Layer 4 of a small transformer language model trained on English Wikipedia (11 layers, counted from 0, width 128). Numbers have three digits each and are written without spaces.
A neuron adds its activation times its output weights to the MLP's output. To switch it off is to set its activation to zero at one token and run the rest of the model.
A neuron's activation on a vector x is SiLU(gate . x + bias) times (in . x + bias), where the dot is the dot product.

Input weights of the MLP neurons that the questions are about. A number n stands for (n - 500) times 0.0028.
n15 gate (bias -0.082): 536576641468561547507322475363521447749298594412541525449244511536539670559550518522697404662464708397680401471443539526828335514625596479464448355496474655583536591485430565739643467360651496413536538493532507493571751700606417526277283344518651386413378539486380344310351280525639548416658511283526459597482475543525514443486812622601518610615652388535569167689594514461604404600679
n55 gate (bias -0.325): 515377475579662302420595554608626718409675546331228421371537439398637379515826692453493474453554454400301496598514759665583588580532539493471459504515314834536450416733465218507536507386744659478416662467528573789617633608445544470536464558533543441712637615348562400394586335356590478748526489654537368475511602422551335525486566514591485704453670482600496568465602239553504443665515
n79 gate (bias -0.091): 721563361426612787282425518429382219526625366375481444367432526440525427485640573313444412451615321589422367470437500288664631541640419688275450575588281549493478334427522323622470346344656519522557674530467365412647370522666331477455387538403567553417567633463508236588552488281352639482531647485774535466459586394440537496597568356653522334582496941342613429475519662562656548537803
n107 gate (bias -0.354): 494634553209564549658658355353624522622607516363540405399598532477304657539538438478573300715535387417529392468519541516535591545475519376448477516536391529615519503510303714562628477557402445616341456471616584468368500646374710471478455397107606311468379306282516459397408719414535540547585390399582563535332345415369471388482422522519503643465418426421442551469542491469385418494386
n192 gate (bias -0.159): 249377496434589210710403665377374507470438377266569507496519407338362697436423473735389546310740595564817481489359319194414464556294570622560588601492619732689467545492544447481574474496705443530474348384544399364580359286455406591507448545184336330575589323586395445646599642485622585562576751493417407601425489526611552282575440467485433471500660411643530367345372474486674397552640
n221 gate (bias -0.181): 593689489217541406481339592704644743702698352613435415519338504470569536307467390534463630593437344546709462519433585368388544559437511533451542683678385336437615368562358421561448331484356527410624706377642361482624542611816556416403601594441638447129481581474519496533427323478618373362515642632527318481523459577411426252414534301701310710507631437555590330316459338666522408700579
n241 gate (bias -0.335): 398311572354426592454585517528510556578407483568616531411628640472449579521472317627507446584577473507465633511455566496651466756420410267288417539414644525300615429340274546486521571478572532243649636317232415628566482448564351410532655426279493332415556514475450459613607721458323326469511493608543361556638634479409371503409337524556345597444624852386702490807305386486581483538657
n309 gate (bias -0.098): 634695607470572507455503460425442388709379527385560551625424544593530356375243559606510574671642430559620350435466405607637423500439422358469578555357475510503432493528637642427721624575451639356362722761560462551712308792465634458288583562517651611686653517620341524363621359524476765697549610456427390623331393487490537585418545514442548466438343527483497429596648382357285540476580
n15 in (bias -0.096): 695611615541348595434591435510713469347483359296500562489518569434419432387665397559528670406603723480479486490397586693462317663452397620302643636454568347510483553317490318338697521656581348476637476399544577394667596582518650500317479381472438507367534497500430343486568554459377668442659263668394424503731625432469469514563661675569472712476663451439353410614270521268528452294335
n55 in (bias 0.104): 551690458374434535208383550794381696453534500528256523587480562336530394256611484259662289822320693585601651554431573598306557388653527381426472496429464578454608724227576367579481574484516492481480459516633566557698667392222461972372465531585605468453477304601292592530691320562623416458722512466626460543551364298550412581485469692609496653461557442569410458526582596462597401292724
n79 in (bias -0.157): 570357500615483755357413474480556431443562407372154444557503550735490529544602588443318503497438364598367466566619374490540529284428408592543579530317377310742619244607490604605526493556527483410426574427500386379467357286487577401367447671749590416497470569427379458344526651421615627390449527575497514630446457467550467566557604457310460543404757467718403427416450592632430480744635
n107 in (bias 0.032): 607508562531657707540278671280481504622666366584723578764221198567576797428333548323445436708586631459319347594414625619421527418597235496745512302296670457739621512508581587568539536516560436622428454516535591554450580379456409609433567595382346336456367309429416539212492431410589403189255357531664545512286492612469301406523278578212315539406438508519599402435591547641551465387512
n192 in (bias 0.165): 369514369558397192545552476575408469627493843469680194413406291334587567389517535569497570425503507572586525538568316497521544367483425537538341517353571583620449438543621493706469579425441524435576547424647400334338563276448545591363596427414469395776462456527583507510378358514561606544346573544706486390510448470343480527549628388222655636651292462756693548663472480493582372418389
n221 in (bias -0.109): 423439459554656383442345497551573630564566615409474637458461478506491330516659477381634710670291434286612382577592685364481350433532614478416328506500572555404567331570525516608306426386435474632510217417422448494679461436655452602474551464506420598448430402362438393572462665389472649525297519519412473487432310336487624376635577303391590617474541462481597637543442551587624390475195
n241 in (bias -0.047): 437547228423605591406598488259337411508285417219504597607381566658477378389342580555578464414647473343559261360244403425527489106515539450547428661623360477636333453338534508532364366480468560488196424602458512539607528523760315624633669476138336377516477349293461531416446661519446746290444547361373435301275539439329442655620567306555430616359443422496421368322567535682348504368437
n309 in (bias -0.061): 517403273442759357354535336638658541479486570693446387423363383668460544683548217542545436427500632470431380348390472658642642331476452548316468472592450285517503332636689703295483252283687574712595443490382510514486649359416375429469410500327379588465500442417493398388541582541527475459564535435341532400566709517438586476513552617677451562400310552544521445312587360419483714503725

Output weights of the MLP neurons that the questions are about. A number n stands for (n - 500) times 0.0015.
n15: 633395437435632719686306458567380617428453618523641348444349530367552448643381632632593421518540211422483453445500391425605575520504550419713285410581319478537517500492678564331370454344482615452418373744642377550372396711434531434614666269365517526711394407344518609528597233521612524545611478482416712413357596541514404533420461389409592393500716613729677485308630449778337526601802
n55: 599504492496465611590568558404540357613380447564467360531483509591307412657283533422657653470561625442603634779587508484208932505477449548578605620714479456349549719203672440356799204261642605623449448613569104381544207562677698561504444414534459244377531550554521576525484855574608517368391159350539832575338704545428593612754462444518313364347436525504575645395250215550392317453410
n79: 649599466575659646400441431423353425504507152428594511267372609529606345566677409307668477366776318663580242384548549537690325469602244682589411475485259500765578560589393382680547525731386450405417682667483485376662329481540318476434461702416542743453545451405519266364493694410699462317730693421578264500595695586609508385366554474408336379587350597430669442290379581581607508657620
n107: 595616587659610678333484575356545520484556478330960504558413293459319704254505653780453134754396419624703358544422561528375640365597179355725508527219569323482508596430220685522491559455427445471449397468884702665358442595638533448402449371309595397564500331388314500225563470455467417475415574680623562579623513577496487444591716177337394566673431508649526545436663589525461272795630
n192: 377534236514448850580306279631508605362521551716718453563427680540558483654325690423740596641550521520171514442492392389452358504541590415130490441418504453268486616434374440539430416730405556551483534600532514597535763496545708419590409523507577516395389646438455417504342373453522507434446446257640610688707564557560474667485814327540619489624329489274740548427359549470344646606440
n221: 370631486535381655840283381552365316459566767580621732612595527535329477412671418596746226534632598631622688462425525584591313475412324473520507685525507347565339451500354322545496384539697323521493537524619414346644431468439489383408355295261564399412473374364610465610401526504652278299512432604336469450479548669438577649691694521539528785579479431574587473445642617511530426659383
n241: 518560465508518392647307492563533405558522434560596577421500311627416554555390442404468343548719455467681574577370473425315539437396390553556493525402384673541564794474781504435504529323516589477493620205679599205911500810738684301690548260650580680456763461404292612587393718481523805496381337332396418636644259477366370400202453481449576347654459523445500618181513374593480508603583
n309: 533666750388396566731489634423390463521372669529515534443456577405545402430707738568461717563647396508511323472580556382674446460644407484798599410396429346719448580398567544751487500628500421425160666695533417423630220677367632408286504500605470311726590416519743385531362465646584443466552600484634715481232326593419733516511496340430359312198582331449640508496488440477512369371258

Each question names a token from some text and the token that comes next. It shows the vector x that enters the MLP there. A number n stands for (n - 500) times 0.0042.

Then comes g, the gradient of the next token's log-probability with respect to the MLP's output, scaled to length 1. A neuron's effect is roughly proportional to its activation times (output weights . g). A number n stands for (n - 500) times 0.00086.

" 0", then "DS"
x: 658528396471471550428593614481346570481570518471466452428586596407522393358366534521460375455454498364580450460403555602562478664433526596487482568456539394477507552357434547406548607607452588512442568438514517457489507474596527394451521433489300513553431454542583549466470468461449617557440399772524355507453359435445766624570414497523546490652493308411611506566612597504528381426600
g: 536348621453370601717491523671438527490459462484371616490617529508492508441532482631447595485664631543371478427457600531545537559518412503435402472524694528478713404531477264513411424353607416517510586498340263495623491604411496520394403469349530435518601503497538577505396535517607304370401293369322414370718492439496486726632560366632604794477599583567639669414605501393404496295479
Which neuron, switched off, raises the next token's probability most? n309

" Assembly", then " to"
x: 466420625599335396414445451512409621428375519646541489534487513561492488510321538488434470318461544511450422308529397406572538561490525603493484352533485452521505512472530558509607423572385613546543545618511580541414569497581449519385474746572489566478420421494507497484533416614306651587493584388454516607464404536446403446647556516384486542611349475485527613512632340590591560380493
g: 476366478524521319299593614524594472376626735475449437533517530657641476537640451580577362626465499556632534628589398330413424484673473481409477727517521566608438571535371225337486518368612505540517601354579620599434605307514584407595375639600377366413271628593360409390410430548469568589385466464724533697348423372353481435514579528483542551629396607471542511418531364603520434526505
Which neuron, switched off, raises the next token's probability most? n309

" was", then " approved"
x: 456494485462419443479527460469595353572645650408525440577530461530483471538574538507588459665494449539480539434549540427498535328488544456522381438431443581515537634610389450567381437507587427479478445499597492555430474454479537503525554682441429491398509476500421413395439399554557622525542552644524547581524468475376510245606388568476572481521544637500397348534596505498429419584496
g: 540582500539578557429452303416445617348550535635753366460322375469392519379515432648606416548636525371468523433585429360495660432549439411462488662633436483423623548592585650414450514426435416771379711669590639487435555449490605280586374383403452491506445525437364582388520490412430432564485517403555600649553503345395601548575602433498374553547642572377371409456565345496621816615354
Which neuron, switched off, raises the next token's probability most? n15

" 1", then "S"
x: 506539429567462500379514529482484541555533530479487528470466655401434362346355585576421480401563543406497520533381553463524538635497417534461515575403475386415467540450391608546472435534566535416454594556642542411461512564589581500447395483643420585525423474475528522531508411542448649562394425742386465413474346409477666590583442393474533452659497355405528525471615614468659516494685
g: 590443621525452476614486472598603557370457477497470547487456623477369479547394404695612468536480758463565458315525650537657542480439421567432417514475703499391783316522483318355449487338559268534557545415500425554673430515382441505540412436598474388565708527575545626604477621493695306442401476450316346323504428405545493696591503494499572511476655535317644667497506481347329596348573
Which neuron, switched off, lowers the next token's probability most? n309

"=", then " Ad"
x: 555510457426434466597533498458491538449529511553379417502415486465460465557564446546422596625476600690391289441323508537583430413416648472435512461430415510415587570504468479557590454496574552541440187537518453646773532575505520412503348499579496608698406532609440536440395414453434512470668504487454590546550498456561587454590475471344465542497584638450480526556419597481483509447401
g: 484494643414443667596389537465371317394334419576464525537410551505594641590572419549464538435472582357569416578577562637458601437647424489377628460680490545681366806474680517421600403469643276586527530408418310639523607417569401548291517522501490555428480523447519541613446417532585314390364448453449473668561522470556430469474607451554446371730373521285492265572677475494523629630311
Which neuron, switched off, raises the next token's probability most? n15

"s", then " strong"
x: 484538563483405445459511516412477424484538435354530479510504585418481594477437420474635481421576437491479535429525653440488458617484543655447480289579499431493517616360385454516529496507494437434520497524509425535544524517555509535560546509428545416536448486612566453542434327676500510471564455412478462483535651494576485667460526515461587519482532478599487443588456448483499534474433
g: 545486407492445518573604316377498496373687671389425586569566607477404629422539563551591362515313430450489438418501658543508569429484692481504446547545561355617704517427340593635381497617443658440810523370391408445355541589545561383427321630475697530637561436389468391467550596528586578548810515437517536396427623517514619470308295436445545545491560474579551299485366333539339495514371
Which neuron, switched off, lowers the next token's probability most? n15

" marriage", then " and"
x: 485438437551386465345416469547460532559566522494564484499438433552500577470374347504555477237497406394511467495490485432575567489478610498466469438383463628535400525489526532489675450583399520570602639484502559556400413412494528487401533734461470543512420486571414659440523409574402621534482367461553451565457383608668413450577472524445466387584500524503429412601692528526719539503544
g: 552586435607504729552422537431594560504347296523450483388585592443445332346345369452467589427443543364658655462449584572630499472719563487317496394547421535566395545394547530283340491647484470567534490595421549589490531678447670555602571587523586631437591585535494506520460443449380466541665520515649619452529676526663478551522446484230475402474170417498421660278442612272545553457386
Which neuron, switched off, lowers the next token's probability most? n192

"A", then "10"
x: 509573472322414497429409576476439581455369504638449571462587628368432487610411588631523662413513635290605536539413554487400583412482693463479551472315505401629353431414373417526482559558483390362534472573549595415654528539543382527449501624539507532496468438448432462603444452464514564416316537602449480527574554525392528568813456526470384526540485496364534582610473497570530632425509
g: 459539431587464385552421525267381501445443619499516337441542454560613550590309338547594509595488513520624419670762543733606407478512383646337563417544522521291363468557414435347438491332362470419573642535514433429513460558464700292590626645507494324577625451587460537456398521614513619515555557516640597444406465602270497606383334422482503408731604623464413396659581476599408366615604
Which neuron, switched off, lowers the next token's probability most? n241

"ic", then " defense"
x: 529742542564589614418440538528482419489588480698453468557565511409437549463554544514436344377456651404507580487485435478444537597464524406502578546523498507480355466434455442531605493488448595529448688416457351504488469578561468628647560649432585680344521461714451541404390420779408461536349483466469496432440698474453491387554479276489524461445488271532587432638611214396605584427402
g: 392424557555379489448564699599679390717424292330478649459519499303501470580372625550743406580544472481472498495516421486550516609574667530480526409453436352547505439448517448525661392438437550397524410459502408453549493358540525583354643404563543535589590425424474535529932325400757516610577401482436536395450500518690433496491342523532586415325589477395427596316722528398538505391572
Which neuron, switched off, lowers the next token's probability most? n221

" advoc", then "ates"
x: 480482620395466443434593313613392666554502606538444387667481541506429414389529429544514490282471522431488386602419562455645437565485570571494445307589382410429504420437522577466438424486440482684583640588560585563221526544521243484421423714586500524384591454671521521459553522496497486522491403513587365716500527700591566456425425465594522400388513492544506217550634480406638521284448
g: 661532482409372221423428323692455631296537558506515441547380534556457629471573560615368462502590424512549439492385365459562578392370476629336564372412426471403621462622404338416537516484528478400468378627619443499391464519515563751332731453558405374509552571575480593570432535655612642563483686324380587525758444637603384482558598498493413404494318642559384642506473682530559604371446
Which neuron, switched off, lowers the next token's probability most? n221

" 18", then "93"
x: 491390416595432546495508520450442545489651483409459399377441536562472430379398506624501629530473466425428407613516588518485326628495417436574356407763625384404437454396554548620581414589526564633419586554481509486497390536533611613439522524501518519559275461599546606561434488392402603531478562675509612489393451569467594382501506582441459456463533459315541617511717472438540478272509
g: 415624460440459519618614571455664488646572331460448412449522380536424582551532423507507481617325509659704459550463683654369331558346510458436464411368336531497410517497407608423495274476476541434508438589373425448449643457599215419526650594638349775359488694436671679538425521399337506358523437442568386482534654566525365576369418569656404584592605412561542580672622491470499457421627
Which neuron, switched off, lowers the next token's probability most? n309

"urn", then "sc"
x: 503616579453358557378451626581354650532640415712453565686300418467568475583553534402535569481535521427335567438373514389435487362530714439473566480568453600547570386330494450410567584473510507466436312442418483407533409494564511609546384671503479350433532502612304569479443486616504521516434509607490459664580384530567456527676327558469517477387491354473555481643535583740503453466515
g: 608648431587440337609354490466577404449502428512474458536728293594446446674533488497489543526714586192299488385485315458581464342600549655574701617422630524395433439467478418618437441450370316480479429375388528345500496587679474475392547545594591436441460609412488696649548622365674522443577719484445486620459364478524578354514462598535677559423541554465468432493496285376562600529660
Which neuron, switched off, lowers the next token's probability most? n107

"V", then "'"
x: 483568513484474519447446508541305568593487550628544500545505658449491356581402657603459615517555640381392599518450655531660610517461621414499612392340442426409605400387351455546552365454607446338468372453608540458518409516445403583582623577525504319528436413616509441404459512614430544520394533492488430480564545484387511554769597367345538509360455523327588366653647474464525612424525
g: 479516444516430288343440578589581483568534693577425640624551534805476419450473650550503413493391307480407629445544498427395368646512622720598308367299369582645531471424437581621450391532418548487500390275622446645376543659471538561463642559453477745401518419522464463529574410459517611620443534413478428438478568414444558523483524532332603444411423498481555628621672413555682206359473
Which neuron, switched off, lowers the next token's probability most? n241

" account", then "ed"
x: 486513479403465408428571464580509596487621609363476329448598542522466421610369378377495436420518524509561605539479548380427573463432434655466432459665382423449472502438440524543507523483487492503531585389537581587363436680477389647611477662615552586333529533541418638413516471526335476517618456577489464573464463489552407314501431466536508411421684454478438332583748308579547670221549
g: 460581476574407624390386492504467557563645463424597518497480365465406422430334522536533452368473540531387594426540485495364445599573391581551353596650503470603531414515633477562455540407760348645664427609759441457401450474450452606803299511435529428494490455412504552676708387280228463581517549311552672611528573662564456605576326424288514484350433444484552661454448519598611378488567
Which neuron, switched off, lowers the next token's probability most? n55

" allow", then " same"
x: 528467493482507540516565395549685596567542482411482502503304519437516513514617421346500497544465594424687479470483571425533503549461668531376504381533487550472479509450577385439392472494484586490510560537420604423312658582445561544549405579648395528393448519525463461505390423584370530513706316605495393621492491650481505396632407427497470559481518467395466253635617524542478608389410
g: 395341446468598572597480334498619416622514431596380419357503445534465423356476535476542463682522431549318594610580514561452438525446372587531540645479526527622612561450590756435479750650595408424625473493656482554366620480581582412555479494717385461508468416441287447585775327320243501428434542421514516183672532491535474492408447656578393394624583520576482453430502322466409596551587
Which neuron, switched off, lowers the next token's probability most? n15